Layer 5 of a small transformer language model trained on English Wikipedia (16 layers, counted from 0, width 64).
A neuron's activation on a vector x is GELU(weights . x + bias), where the dot is the dot product.

Input weights of the MLP neurons that the questions are about. A number n stands for (n - 500) times 0.0012.
n10 (bias -0.020): 726,512,519,456,341,736,469,482,518,684,678,576,457,504,496,181,655,420,587,523,312,566,544,618,352,447,560,305,370,410,446,352,642,563,584,556,581,447,308,453,582,386,510,445,474,632,380,628,475,412,580,448,567,430,569,581,681,488,437,520,492,450,510,544
n13 (bias -0.142): 424,309,466,569,502,480,470,419,428,672,844,744,544,608,438,509,313,444,615,437,394,613,523,664,489,594,643,302,437,272,625,211,629,341,540,429,409,516,312,741,473,491,401,618,573,340,599,485,457,565,621,486,490,578,439,690,273,456,623,330,653,484,698,216
n16 (bias -0.092): 639,345,368,586,425,296,774,628,410,735,586,385,526,543,556,507,375,305,639,579,305,556,653,264,482,663,545,395,282,902,639,365,357,692,249,501,396,455,352,499,562,635,282,449,458,682,532,521,554,601,505,435,521,497,462,323,557,350,266,480,487,522,476,294
n18 (bias -0.094): 438,450,498,706,496,644,498,702,325,428,611,268,436,411,333,316,523,611,598,640,614,475,724,306,389,309,560,235,433,377,388,469,744,479,477,413,538,385,506,350,616,493,492,585,558,713,396,484,441,471,383,606,770,472,583,419,584,537,371,583,395,370,454,375
n24 (bias -0.074): 512,456,270,787,297,380,507,534,509,564,429,596,571,319,395,463,605,537,524,545,285,401,534,749,107,583,523,583,669,724,455,279,451,519,414,398,379,658,395,646,649,309,515,421,466,375,593,637,612,672,507,810,288,734,593,415,347,490,485,484,494,479,359,368
n25 (bias -0.063): 680,453,600,551,356,836,857,454,573,551,641,534,433,670,519,473,680,517,650,549,333,478,377,604,585,670,251,527,400,731,384,272,392,733,582,396,752,393,327,582,618,418,378,483,565,675,485,392,473,422,462,385,584,634,554,258,505,371,469,377,359,173,554,353
n35 (bias -0.044): 679,367,577,445,370,575,776,432,250,662,446,425,690,513,279,543,355,577,760,609,302,607,291,330,509,720,569,438,447,598,288,484,483,632,491,455,644,375,308,329,761,573,767,500,419,506,413,460,721,456,615,503,725,564,347,413,444,468,564,445,368,347,668,528
n39 (bias -0.061): 522,466,655,664,403,604,568,498,334,624,410,345,597,480,480,408,495,436,565,570,110,589,376,625,405,714,701,765,405,302,615,373,513,358,414,475,794,392,299,838,518,509,678,275,479,383,576,533,515,479,552,584,487,714,497,226,520,518,481,558,342,570,564,387
n51 (bias -0.121): 574,315,570,354,446,642,511,528,645,565,644,188,530,510,666,488,697,613,754,469,346,513,315,634,524,620,599,540,381,185,671,679,352,331,486,406,358,620,262,415,440,423,375,614,684,495,376,559,471,555,461,490,471,350,491,486,250,539,351,637,485,435,628,456
n53 (bias -0.221): 674,316,492,589,288,433,682,398,521,706,494,392,451,596,434,673,351,362,565,609,576,468,590,979,313,531,408,312,247,577,396,129,526,399,344,353,414,398,537,287,827,284,566,487,362,468,595,561,333,571,382,485,528,649,801,605,316,537,445,389,701,497,309,565
n93 (bias -0.074): 573,456,434,546,337,401,509,474,854,576,559,343,503,573,433,437,576,651,431,583,396,364,781,706,460,627,397,514,548,376,550,513,531,709,607,558,594,401,599,269,454,410,466,530,227,486,484,658,345,446,480,652,427,594,619,423,604,303,459,698,524,398,417,485
n98 (bias -0.151): 606,358,503,730,390,766,627,345,861,485,552,505,458,338,436,557,325,690,574,536,363,531,454,429,296,401,583,294,464,367,477,516,617,631,308,350,596,272,485,567,523,594,624,543,539,560,479,162,420,664,417,738,718,601,455,626,623,508,555,429,458,312,577,168
n103 (bias -0.118): 640,467,472,559,533,431,474,570,305,505,710,468,479,521,332,215,413,476,638,578,402,552,522,258,623,572,541,442,584,414,662,507,385,632,715,336,632,292,530,417,653,446,260,500,264,660,527,330,546,746,450,699,618,520,636,487,393,523,314,447,431,479,540,629
n114 (bias -0.043): 420,361,484,400,380,402,464,754,407,283,345,516,421,451,408,466,630,562,553,549,614,341,526,759,411,505,432,588,518,291,632,602,589,467,575,475,522,531,602,575,501,373,400,497,645,434,514,574,584,662,466,810,552,476,613,417,299,597,347,796,470,202,600,524
n124 (bias -0.115): 405,631,615,346,571,352,428,716,503,701,421,557,522,550,575,565,314,455,612,389,605,250,686,419,528,455,326,534,620,642,549,350,535,280,490,403,572,711,491,288,506,573,337,376,372,350,371,579,832,642,201,417,658,627,696,509,537,457,609,398,601,578,595,600
n127 (bias -0.099): 530,398,448,648,497,461,464,596,439,648,666,593,371,476,429,401,466,288,577,448,511,467,657,515,546,507,396,444,334,531,392,497,406,549,537,633,422,521,261,555,445,415,373,624,602,336,395,610,452,600,503,468,537,515,379,645,221,603,482,470,452,648,839,468
n139 (bias -0.122): 674,455,389,779,628,516,460,501,417,772,628,674,461,559,473,527,365,412,504,367,566,506,537,591,490,695,611,369,386,494,632,426,536,699,522,249,415,265,562,794,681,533,186,596,462,567,372,370,304,635,360,528,431,498,502,371,554,415,560,461,680,567,636,227
n142 (bias -0.054): 629,502,474,529,493,625,472,562,564,476,458,475,620,433,445,502,539,576,501,356,489,303,605,460,352,482,276,368,245,580,457,637,579,513,503,515,395,605,434,510,634,530,390,546,529,595,524,495,515,638,360,472,668,555,591,493,667,631,505,599,520,378,247,496
n148 (bias -0.153): 743,352,582,541,472,476,603,630,441,748,758,316,392,482,503,441,562,448,558,672,404,493,375,524,610,565,752,146,446,201,499,401,566,600,464,383,793,281,535,429,450,611,468,357,272,540,353,515,421,570,523,557,510,409,568,502,670,531,347,517,395,468,533,386
n165 (bias -0.130): 571,415,437,529,510,398,357,452,511,545,478,420,598,502,471,590,315,423,703,460,363,417,666,408,560,717,541,517,559,389,565,470,343,768,576,281,588,175,510,439,669,452,565,410,375,752,679,708,329,807,458,555,469,649,514,370,508,796,441,347,416,279,371,416
n168 (bias -0.038): 347,496,399,496,557,429,461,661,483,485,452,535,562,392,515,453,479,494,489,571,455,435,386,472,551,578,563,545,497,456,551,423,445,527,542,500,585,609,507,658,603,528,306,551,607,402,371,473,513,456,579,403,457,430,540,523,404,508,556,400,456,464,677,494
n190 (bias 0.013): 676,534,723,463,446,447,560,797,395,421,420,482,532,643,200,441,673,387,552,429,618,307,538,370,416,607,350,564,645,533,553,534,471,444,487,558,531,462,383,381,553,616,471,434,427,543,538,156,334,336,515,571,455,583,513,575,645,491,346,404,512,316,621,577
n202 (bias -0.189): 528,398,638,591,399,350,687,591,293,497,665,709,470,810,266,522,261,371,506,561,433,422,582,498,552,575,575,371,648,299,192,521,440,686,455,375,348,326,479,430,507,243,571,511,585,542,578,623,194,358,554,811,405,697,774,430,559,484,392,536,605,547,743,512
n205 (bias -0.122): 569,403,462,539,512,534,583,477,279,685,528,514,688,369,531,349,235,349,636,585,364,403,603,739,594,670,834,478,622,503,491,457,472,466,461,364,214,545,450,528,654,278,570,408,574,477,601,564,205,477,578,690,331,446,666,377,426,418,336,697,486,498,582,556
n238 (bias -0.138): 652,344,694,484,618,548,486,564,735,592,396,387,511,545,731,465,604,468,581,742,377,517,605,682,545,560,660,253,309,324,435,589,545,430,493,376,472,656,314,433,588,159,658,439,481,442,440,396,716,524,437,483,248,438,424,731,399,485,185,715,493,289,325,486
n241 (bias -0.152): 686,540,680,470,479,316,397,484,729,612,658,524,728,369,514,499,350,659,561,582,155,561,346,295,482,466,623,322,647,425,640,306,616,480,393,244,428,757,435,715,523,622,410,289,422,724,388,476,693,610,462,503,584,577,700,517,458,359,547,332,549,351,621,394
n248 (bias -0.032): 573,516,476,614,546,531,535,547,402,783,415,437,665,514,354,453,535,424,616,592,419,423,534,585,179,635,448,432,321,765,363,683,567,368,270,476,359,407,514,462,484,501,446,519,524,323,624,692,594,551,346,562,707,787,468,306,482,362,318,613,448,399,495,488

Each question shows a token from some text and the vector x that enters the MLP there. A number n stands for (n - 500) times 0.011.

" War": 506,718,407,474,703,560,485,494,507,416,401,651,493,418,524,465,506,494,307,357,533,530,545,604,519,347,504,423,408,348,383,545,655,353,538,448,483,603,673,578,511,610,516,509,426,476,459,505,602,370,487,441,451,458,311,486,544,641,503,483,458,631,477,747
Which neuron lights up most? n142

"Pl": 524,659,381,459,488,455,421,274,483,537,484,584,446,425,570,623,519,478,271,517,475,425,469,618,625,228,423,508,403,548,440,356,532,558,569,487,538,593,527,463,519,479,650,365,485,489,495,570,697,562,623,510,361,473,468,617,504,417,656,526,493,548,410,623
The most active neuron and its activation: n24, at about 0.81

" Box": 500,624,395,503,554,430,417,423,489,374,455,800,429,548,496,595,449,494,453,469,553,507,604,668,586,283,367,573,429,450,485,460,462,544,481,556,434,620,479,570,467,612,325,502,596,508,538,613,502,393,501,399,519,506,387,404,591,544,528,399,357,671,489,642
Which neuron lights up most? n127

",": 504,530,355,459,419,525,605,442,525,455,601,543,488,605,481,423,588,459,384,546,478,789,560,479,569,407,570,631,530,447,527,616,434,425,537,639,452,436,651,493,394,424,494,683,533,549,501,475,548,465,609,452,403,366,244,555,352,580,305,511,496,514,384,463
Which neuron lights up most? n51

"r": 444,696,507,541,633,408,355,388,578,506,505,309,502,446,511,559,419,692,410,452,448,422,445,579,461,299,314,599,592,579,504,509,519,398,481,554,440,543,619,393,406,394,502,601,583,527,496,449,513,653,675,521,389,539,359,531,599,509,599,564,513,495,425,606
Which three neurons fire most, strongest first? n93, n142, n124

" one": 469,777,476,535,617,451,416,357,480,348,465,600,491,554,646,567,574,533,587,637,408,637,474,492,555,498,620,423,405,514,374,600,492,541,476,493,476,552,529,549,380,512,634,471,577,517,516,415,545,410,534,400,472,456,362,276,577,555,476,439,548,588,376,402
Which neuron lights up most? n238

"sh": 606,621,444,427,452,539,332,415,539,471,560,635,553,459,445,478,401,560,319,547,480,642,525,369,571,264,362,558,593,451,548,551,550,630,440,589,505,561,545,465,456,408,558,470,480,407,579,357,525,459,727,550,429,482,441,630,588,512,533,574,624,556,332,421
Which two neurons fire most, strongest first? n98, n93

" Mark": 385,831,421,514,577,476,363,433,434,543,487,584,558,390,557,521,611,483,376,483,627,545,485,452,423,366,440,490,508,482,417,561,602,451,401,707,415,587,544,526,472,496,416,502,562,348,464,616,659,430,552,491,477,520,671,467,564,494,449,468,536,481,426,427
Which neuron lights up most? n124

" as": 457,534,362,517,406,432,413,387,542,325,595,639,498,396,425,567,512,497,451,515,549,871,374,525,586,444,572,608,568,371,423,476,406,618,542,463,581,559,572,489,411,561,460,500,414,483,534,562,495,469,577,559,623,416,452,561,575,447,413,400,515,581,515,399
Which neuron lights up most? n13

" and": 391,643,428,532,473,552,435,437,434,449,522,552,388,633,540,466,461,431,391,500,411,894,485,625,554,506,445,590,492,506,328,592,400,547,482,529,507,462,602,569,407,412,607,611,478,535,419,506,496,343,671,605,477,435,540,516,538,464,442,387,466,575,512,513
The most active neuron and its activation: n202, at about 1.8

" city": 510,652,374,535,589,487,445,507,487,421,502,668,458,504,595,625,646,588,412,445,568,626,536,572,603,429,554,519,457,420,440,495,452,535,498,735,442,499,406,451,464,600,392,343,454,573,563,422,515,352,599,299,448,499,364,316,570,644,525,497,401,534,558,426
Which neuron lights up most? n168

".": 412,598,245,441,525,457,562,451,445,341,563,480,424,529,466,580,516,437,398,535,515,702,532,540,664,543,647,654,506,437,543,696,580,317,572,520,553,402,656,413,512,361,479,556,454,507,588,464,539,530,546,418,534,309,487,523,600,371,468,470,482,470,500,335
The most active neuron and its activation: n103, at about 0.22

" \"": 504,560,445,564,566,390,360,328,503,356,620,631,413,368,430,607,487,432,553,523,564,719,395,379,599,530,559,445,545,432,403,614,463,536,505,564,492,572,773,504,528,592,489,495,447,568,429,531,432,550,557,340,573,488,465,480,660,462,644,444,438,445,414,390
The most active neuron and its activation: n241, at about 0.72

" on": 539,584,384,517,529,510,474,250,470,528,567,546,375,351,433,548,366,407,569,593,450,800,445,520,714,402,583,466,535,519,468,593,525,478,477,477,481,625,585,413,514,637,524,511,388,587,445,475,464,359,690,508,463,321,502,564,481,604,486,446,486,530,408,551
Which three neurons fire most, strongest first? n148, n35, n205

"ipped": 526,724,432,492,477,468,428,287,528,549,482,488,404,501,467,562,405,514,327,509,361,566,452,410,536,300,424,533,545,557,693,628,366,735,424,705,522,482,624,495,516,555,584,480,480,642,455,459,487,447,678,598,550,504,518,397,659,467,416,477,463,532,379,541
Which two neurons fire most, strongest first? n93, n16

"e": 487,741,328,591,519,410,311,437,478,446,563,456,419,479,442,539,503,489,417,516,500,581,408,526,490,369,456,590,580,581,539,850,482,601,459,596,363,502,612,459,571,536,541,653,536,487,524,499,427,508,534,437,679,410,529,519,515,380,350,603,462,472,399,458
Which three neurons fire most, strongest first? n248, n142, n18

" appeared": 661,671,428,498,397,399,476,365,432,389,529,656,428,322,438,642,448,434,423,435,425,633,449,403,609,373,638,540,642,556,576,523,468,557,445,727,498,568,394,489,417,470,488,491,522,548,492,550,513,511,712,496,368,337,543,476,554,565,419,549,441,598,387,586
Which three neurons fire most, strongest first? n205, n16, n10

" tor": 464,734,449,516,593,431,448,382,428,495,517,524,471,448,499,658,458,494,315,449,473,580,413,507,441,348,494,372,667,323,486,512,508,495,509,575,557,566,514,439,366,557,541,611,416,488,430,483,387,465,520,464,614,486,376,537,732,531,640,392,712,562,561,580
Which three neurons fire most, strongest first? n98, n124, n13

" list": 460,736,433,625,504,363,468,341,449,395,382,716,473,490,431,582,471,340,469,515,434,557,549,616,526,384,642,460,444,495,521,635,511,462,607,605,461,441,435,611,433,599,524,387,553,467,613,588,525,535,522,369,488,407,392,352,511,547,593,467,464,612,473,517
Which neuron lights up most? n39

" named": 541,719,524,480,508,489,420,410,517,452,565,662,437,428,533,641,524,415,506,583,452,734,462,440,562,425,504,431,485,538,367,591,471,613,458,691,545,496,505,409,332,635,425,561,502,488,495,481,486,336,652,507,599,403,476,518,624,400,307,436,604,472,388,395
Which neuron lights up most? n10

"-": 515,400,408,330,542,470,403,236,588,312,531,554,434,526,553,516,561,455,446,470,470,583,444,417,622,527,441,534,480,486,523,606,464,716,540,632,531,547,460,485,441,413,591,556,474,522,493,507,380,529,546,261,634,543,578,653,578,669,653,452,508,583,326,449
The most active neuron and its activation: n165, at about 0.96

"on": 425,707,458,497,624,574,280,501,433,410,536,441,494,466,567,456,648,414,311,451,615,471,476,507,479,348,387,634,425,507,524,546,574,332,477,737,543,655,555,394,419,557,541,502,550,547,530,500,459,402,563,419,585,554,485,483,478,566,474,652,454,359,537,545
The most active neuron and its activation: n114, at about 1

"\n": 432,705,395,350,481,551,578,405,472,471,486,634,532,365,467,619,534,323,480,503,497,610,476,652,647,489,534,552,479,463,635,662,571,498,451,573,492,418,894,478,452,396,437,512,463,489,410,387,463,563,438,447,567,378,517,495,546,369,496,621,419,532,471,512
The most active neuron and its activation: n114, at about 0.75

"ography": 589,759,464,448,416,479,418,497,397,397,565,566,430,488,452,559,617,499,349,458,480,460,476,578,701,346,498,693,550,538,537,588,641,463,549,660,515,499,391,495,443,580,593,385,448,465,478,460,471,402,668,395,464,371,438,370,516,606,430,600,372,555,508,631
Which three neurons fire most, strongest first? n190, n39, n10

" has": 452,717,420,571,372,470,447,384,369,395,472,599,481,450,500,503,462,393,435,364,452,701,386,521,563,400,677,608,573,547,532,511,429,545,578,427,547,512,483,485,525,362,660,522,552,605,518,646,445,489,694,579,300,396,469,531,547,470,453,457,492,529,416,553
The most active neuron and its activation: n205, at about 1.8

" it": 429,608,286,591,484,393,476,487,394,450,462,682,620,700,610,516,472,424,400,498,579,637,461,590,495,539,617,469,533,434,453,528,393,620,534,606,469,543,533,390,493,504,555,598,589,394,580,463,447,404,481,578,391,444,518,331,525,637,403,401,473,596,503,364
The most active neuron and its activation: n202, at about 2.6

"==": 528,583,437,366,623,406,590,502,530,234,567,615,420,413,390,630,596,346,458,467,615,562,446,649,669,428,527,603,494,507,577,531,608,565,591,479,518,577,633,439,558,493,621,366,397,540,466,455,482,469,560,384,472,268,393,501,515,437,582,561,389,429,466,503
The most active neuron and its activation: n114, at about 0.55

"'s": 610,593,489,528,573,510,423,372,547,455,434,571,438,509,495,568,533,579,494,484,442,809,375,448,718,464,439,690,453,527,389,493,486,417,463,441,483,481,405,549,458,436,372,513,565,550,455,488,455,312,721,411,421,479,546,418,636,601,591,435,438,466,524,563
Which neuron lights up most? n25

" which": 428,586,340,590,606,394,426,388,365,332,451,548,554,545,593,473,483,474,586,462,530,760,411,581,543,496,544,524,452,366,462,679,492,580,518,405,411,505,560,529,605,506,720,543,568,464,537,445,499,523,652,488,490,312,420,544,562,503,306,358,479,595,552,485
The most active neuron and its activation: n205, at about 0.66

"isc": 513,666,362,351,454,532,490,379,489,475,423,627,507,633,515,577,525,608,214,375,610,372,350,498,559,335,378,642,716,529,550,499,504,551,501,535,421,564,480,540,553,483,460,408,438,553,459,378,467,495,561,417,470,450,511,570,498,552,635,743,500,497,568,572
Which three neurons fire most, strongest first? n190, n124, n114

" fast": 534,733,458,545,627,435,436,272,534,396,435,603,458,436,374,769,469,537,468,500,416,599,558,431,408,385,428,560,531,511,553,500,420,744,392,469,474,602,526,499,464,396,533,486,557,563,560,533,493,454,641,425,613,425,423,433,633,545,545,391,513,522,352,464
Which two neurons fire most, strongest first? n165, n98

"P": 468,485,427,465,461,424,338,345,476,518,454,658,479,536,607,630,516,473,330,492,516,491,420,599,652,309,465,452,474,522,291,473,558,482,490,561,576,531,580,622,513,487,619,454,501,411,531,555,514,577,616,322,389,570,545,616,521,516,698,516,517,584,211,554
Which neuron lights up most? n53

" he": 420,735,375,580,596,495,471,475,516,393,406,652,671,645,603,482,440,481,490,381,519,616,428,624,441,534,508,536,566,421,388,650,502,468,458,509,353,479,578,506,361,398,516,613,652,440,501,523,452,525,657,533,267,397,449,515,528,533,416,598,516,421,377,484
Which neuron lights up most? n205

"ton": 379,672,370,585,622,532,281,560,500,403,552,559,398,432,438,446,595,546,422,442,637,551,552,476,538,315,376,540,354,420,547,695,552,519,507,717,482,501,544,613,408,544,364,566,524,432,525,543,564,456,559,442,509,477,440,455,579,562,394,574,523,456,512,516
Which neuron lights up most? n114

"able": 557,734,413,441,583,480,383,464,489,461,442,519,404,432,589,496,480,503,339,505,523,554,479,456,739,303,459,588,445,461,537,789,428,599,529,573,536,522,435,539,499,532,368,466,543,493,422,516,469,272,612,478,647,575,602,394,538,451,463,436,393,618,599,603
The most active neuron and its activation: n168, at about 0.86

"ords": 485,659,250,520,457,313,379,456,518,438,569,543,440,399,488,428,533,496,281,444,531,555,544,564,514,286,523,535,420,485,433,668,414,575,661,616,427,466,552,523,584,583,449,471,509,499,451,561,581,520,547,516,479,648,438,341,582,613,586,409,476,586,632,615
Which neuron lights up most? n127

" Miami": 470,622,410,527,675,569,374,499,476,506,515,615,347,408,474,626,659,643,427,447,579,637,630,589,544,344,423,523,393,415,604,562,464,593,402,605,450,527,554,512,413,529,426,582,563,532,464,537,594,338,490,399,550,459,371,388,533,543,400,443,338,563,567,483
Which neuron lights up most? n127

" the": 488,536,549,415,513,567,413,453,529,462,474,572,487,518,502,559,600,579,421,519,487,905,399,536,581,457,541,439,461,444,441,491,645,486,509,470,533,625,569,466,536,520,498,568,568,499,499,380,482,192,569,444,429,522,411,442,586,500,455,367,499,446,510,478
The most active neuron and its activation: n10, at about 0.69

" a": 515,613,474,514,453,429,407,446,578,437,496,680,400,507,613,590,540,681,440,470,468,855,397,538,479,554,517,567,511,580,455,400,499,574,460,437,509,561,603,562,385,447,596,543,599,537,431,473,416,330,561,494,385,420,481,409,574,450,529,570,425,428,337,443
The most active neuron and its activation: n25, at about 0.72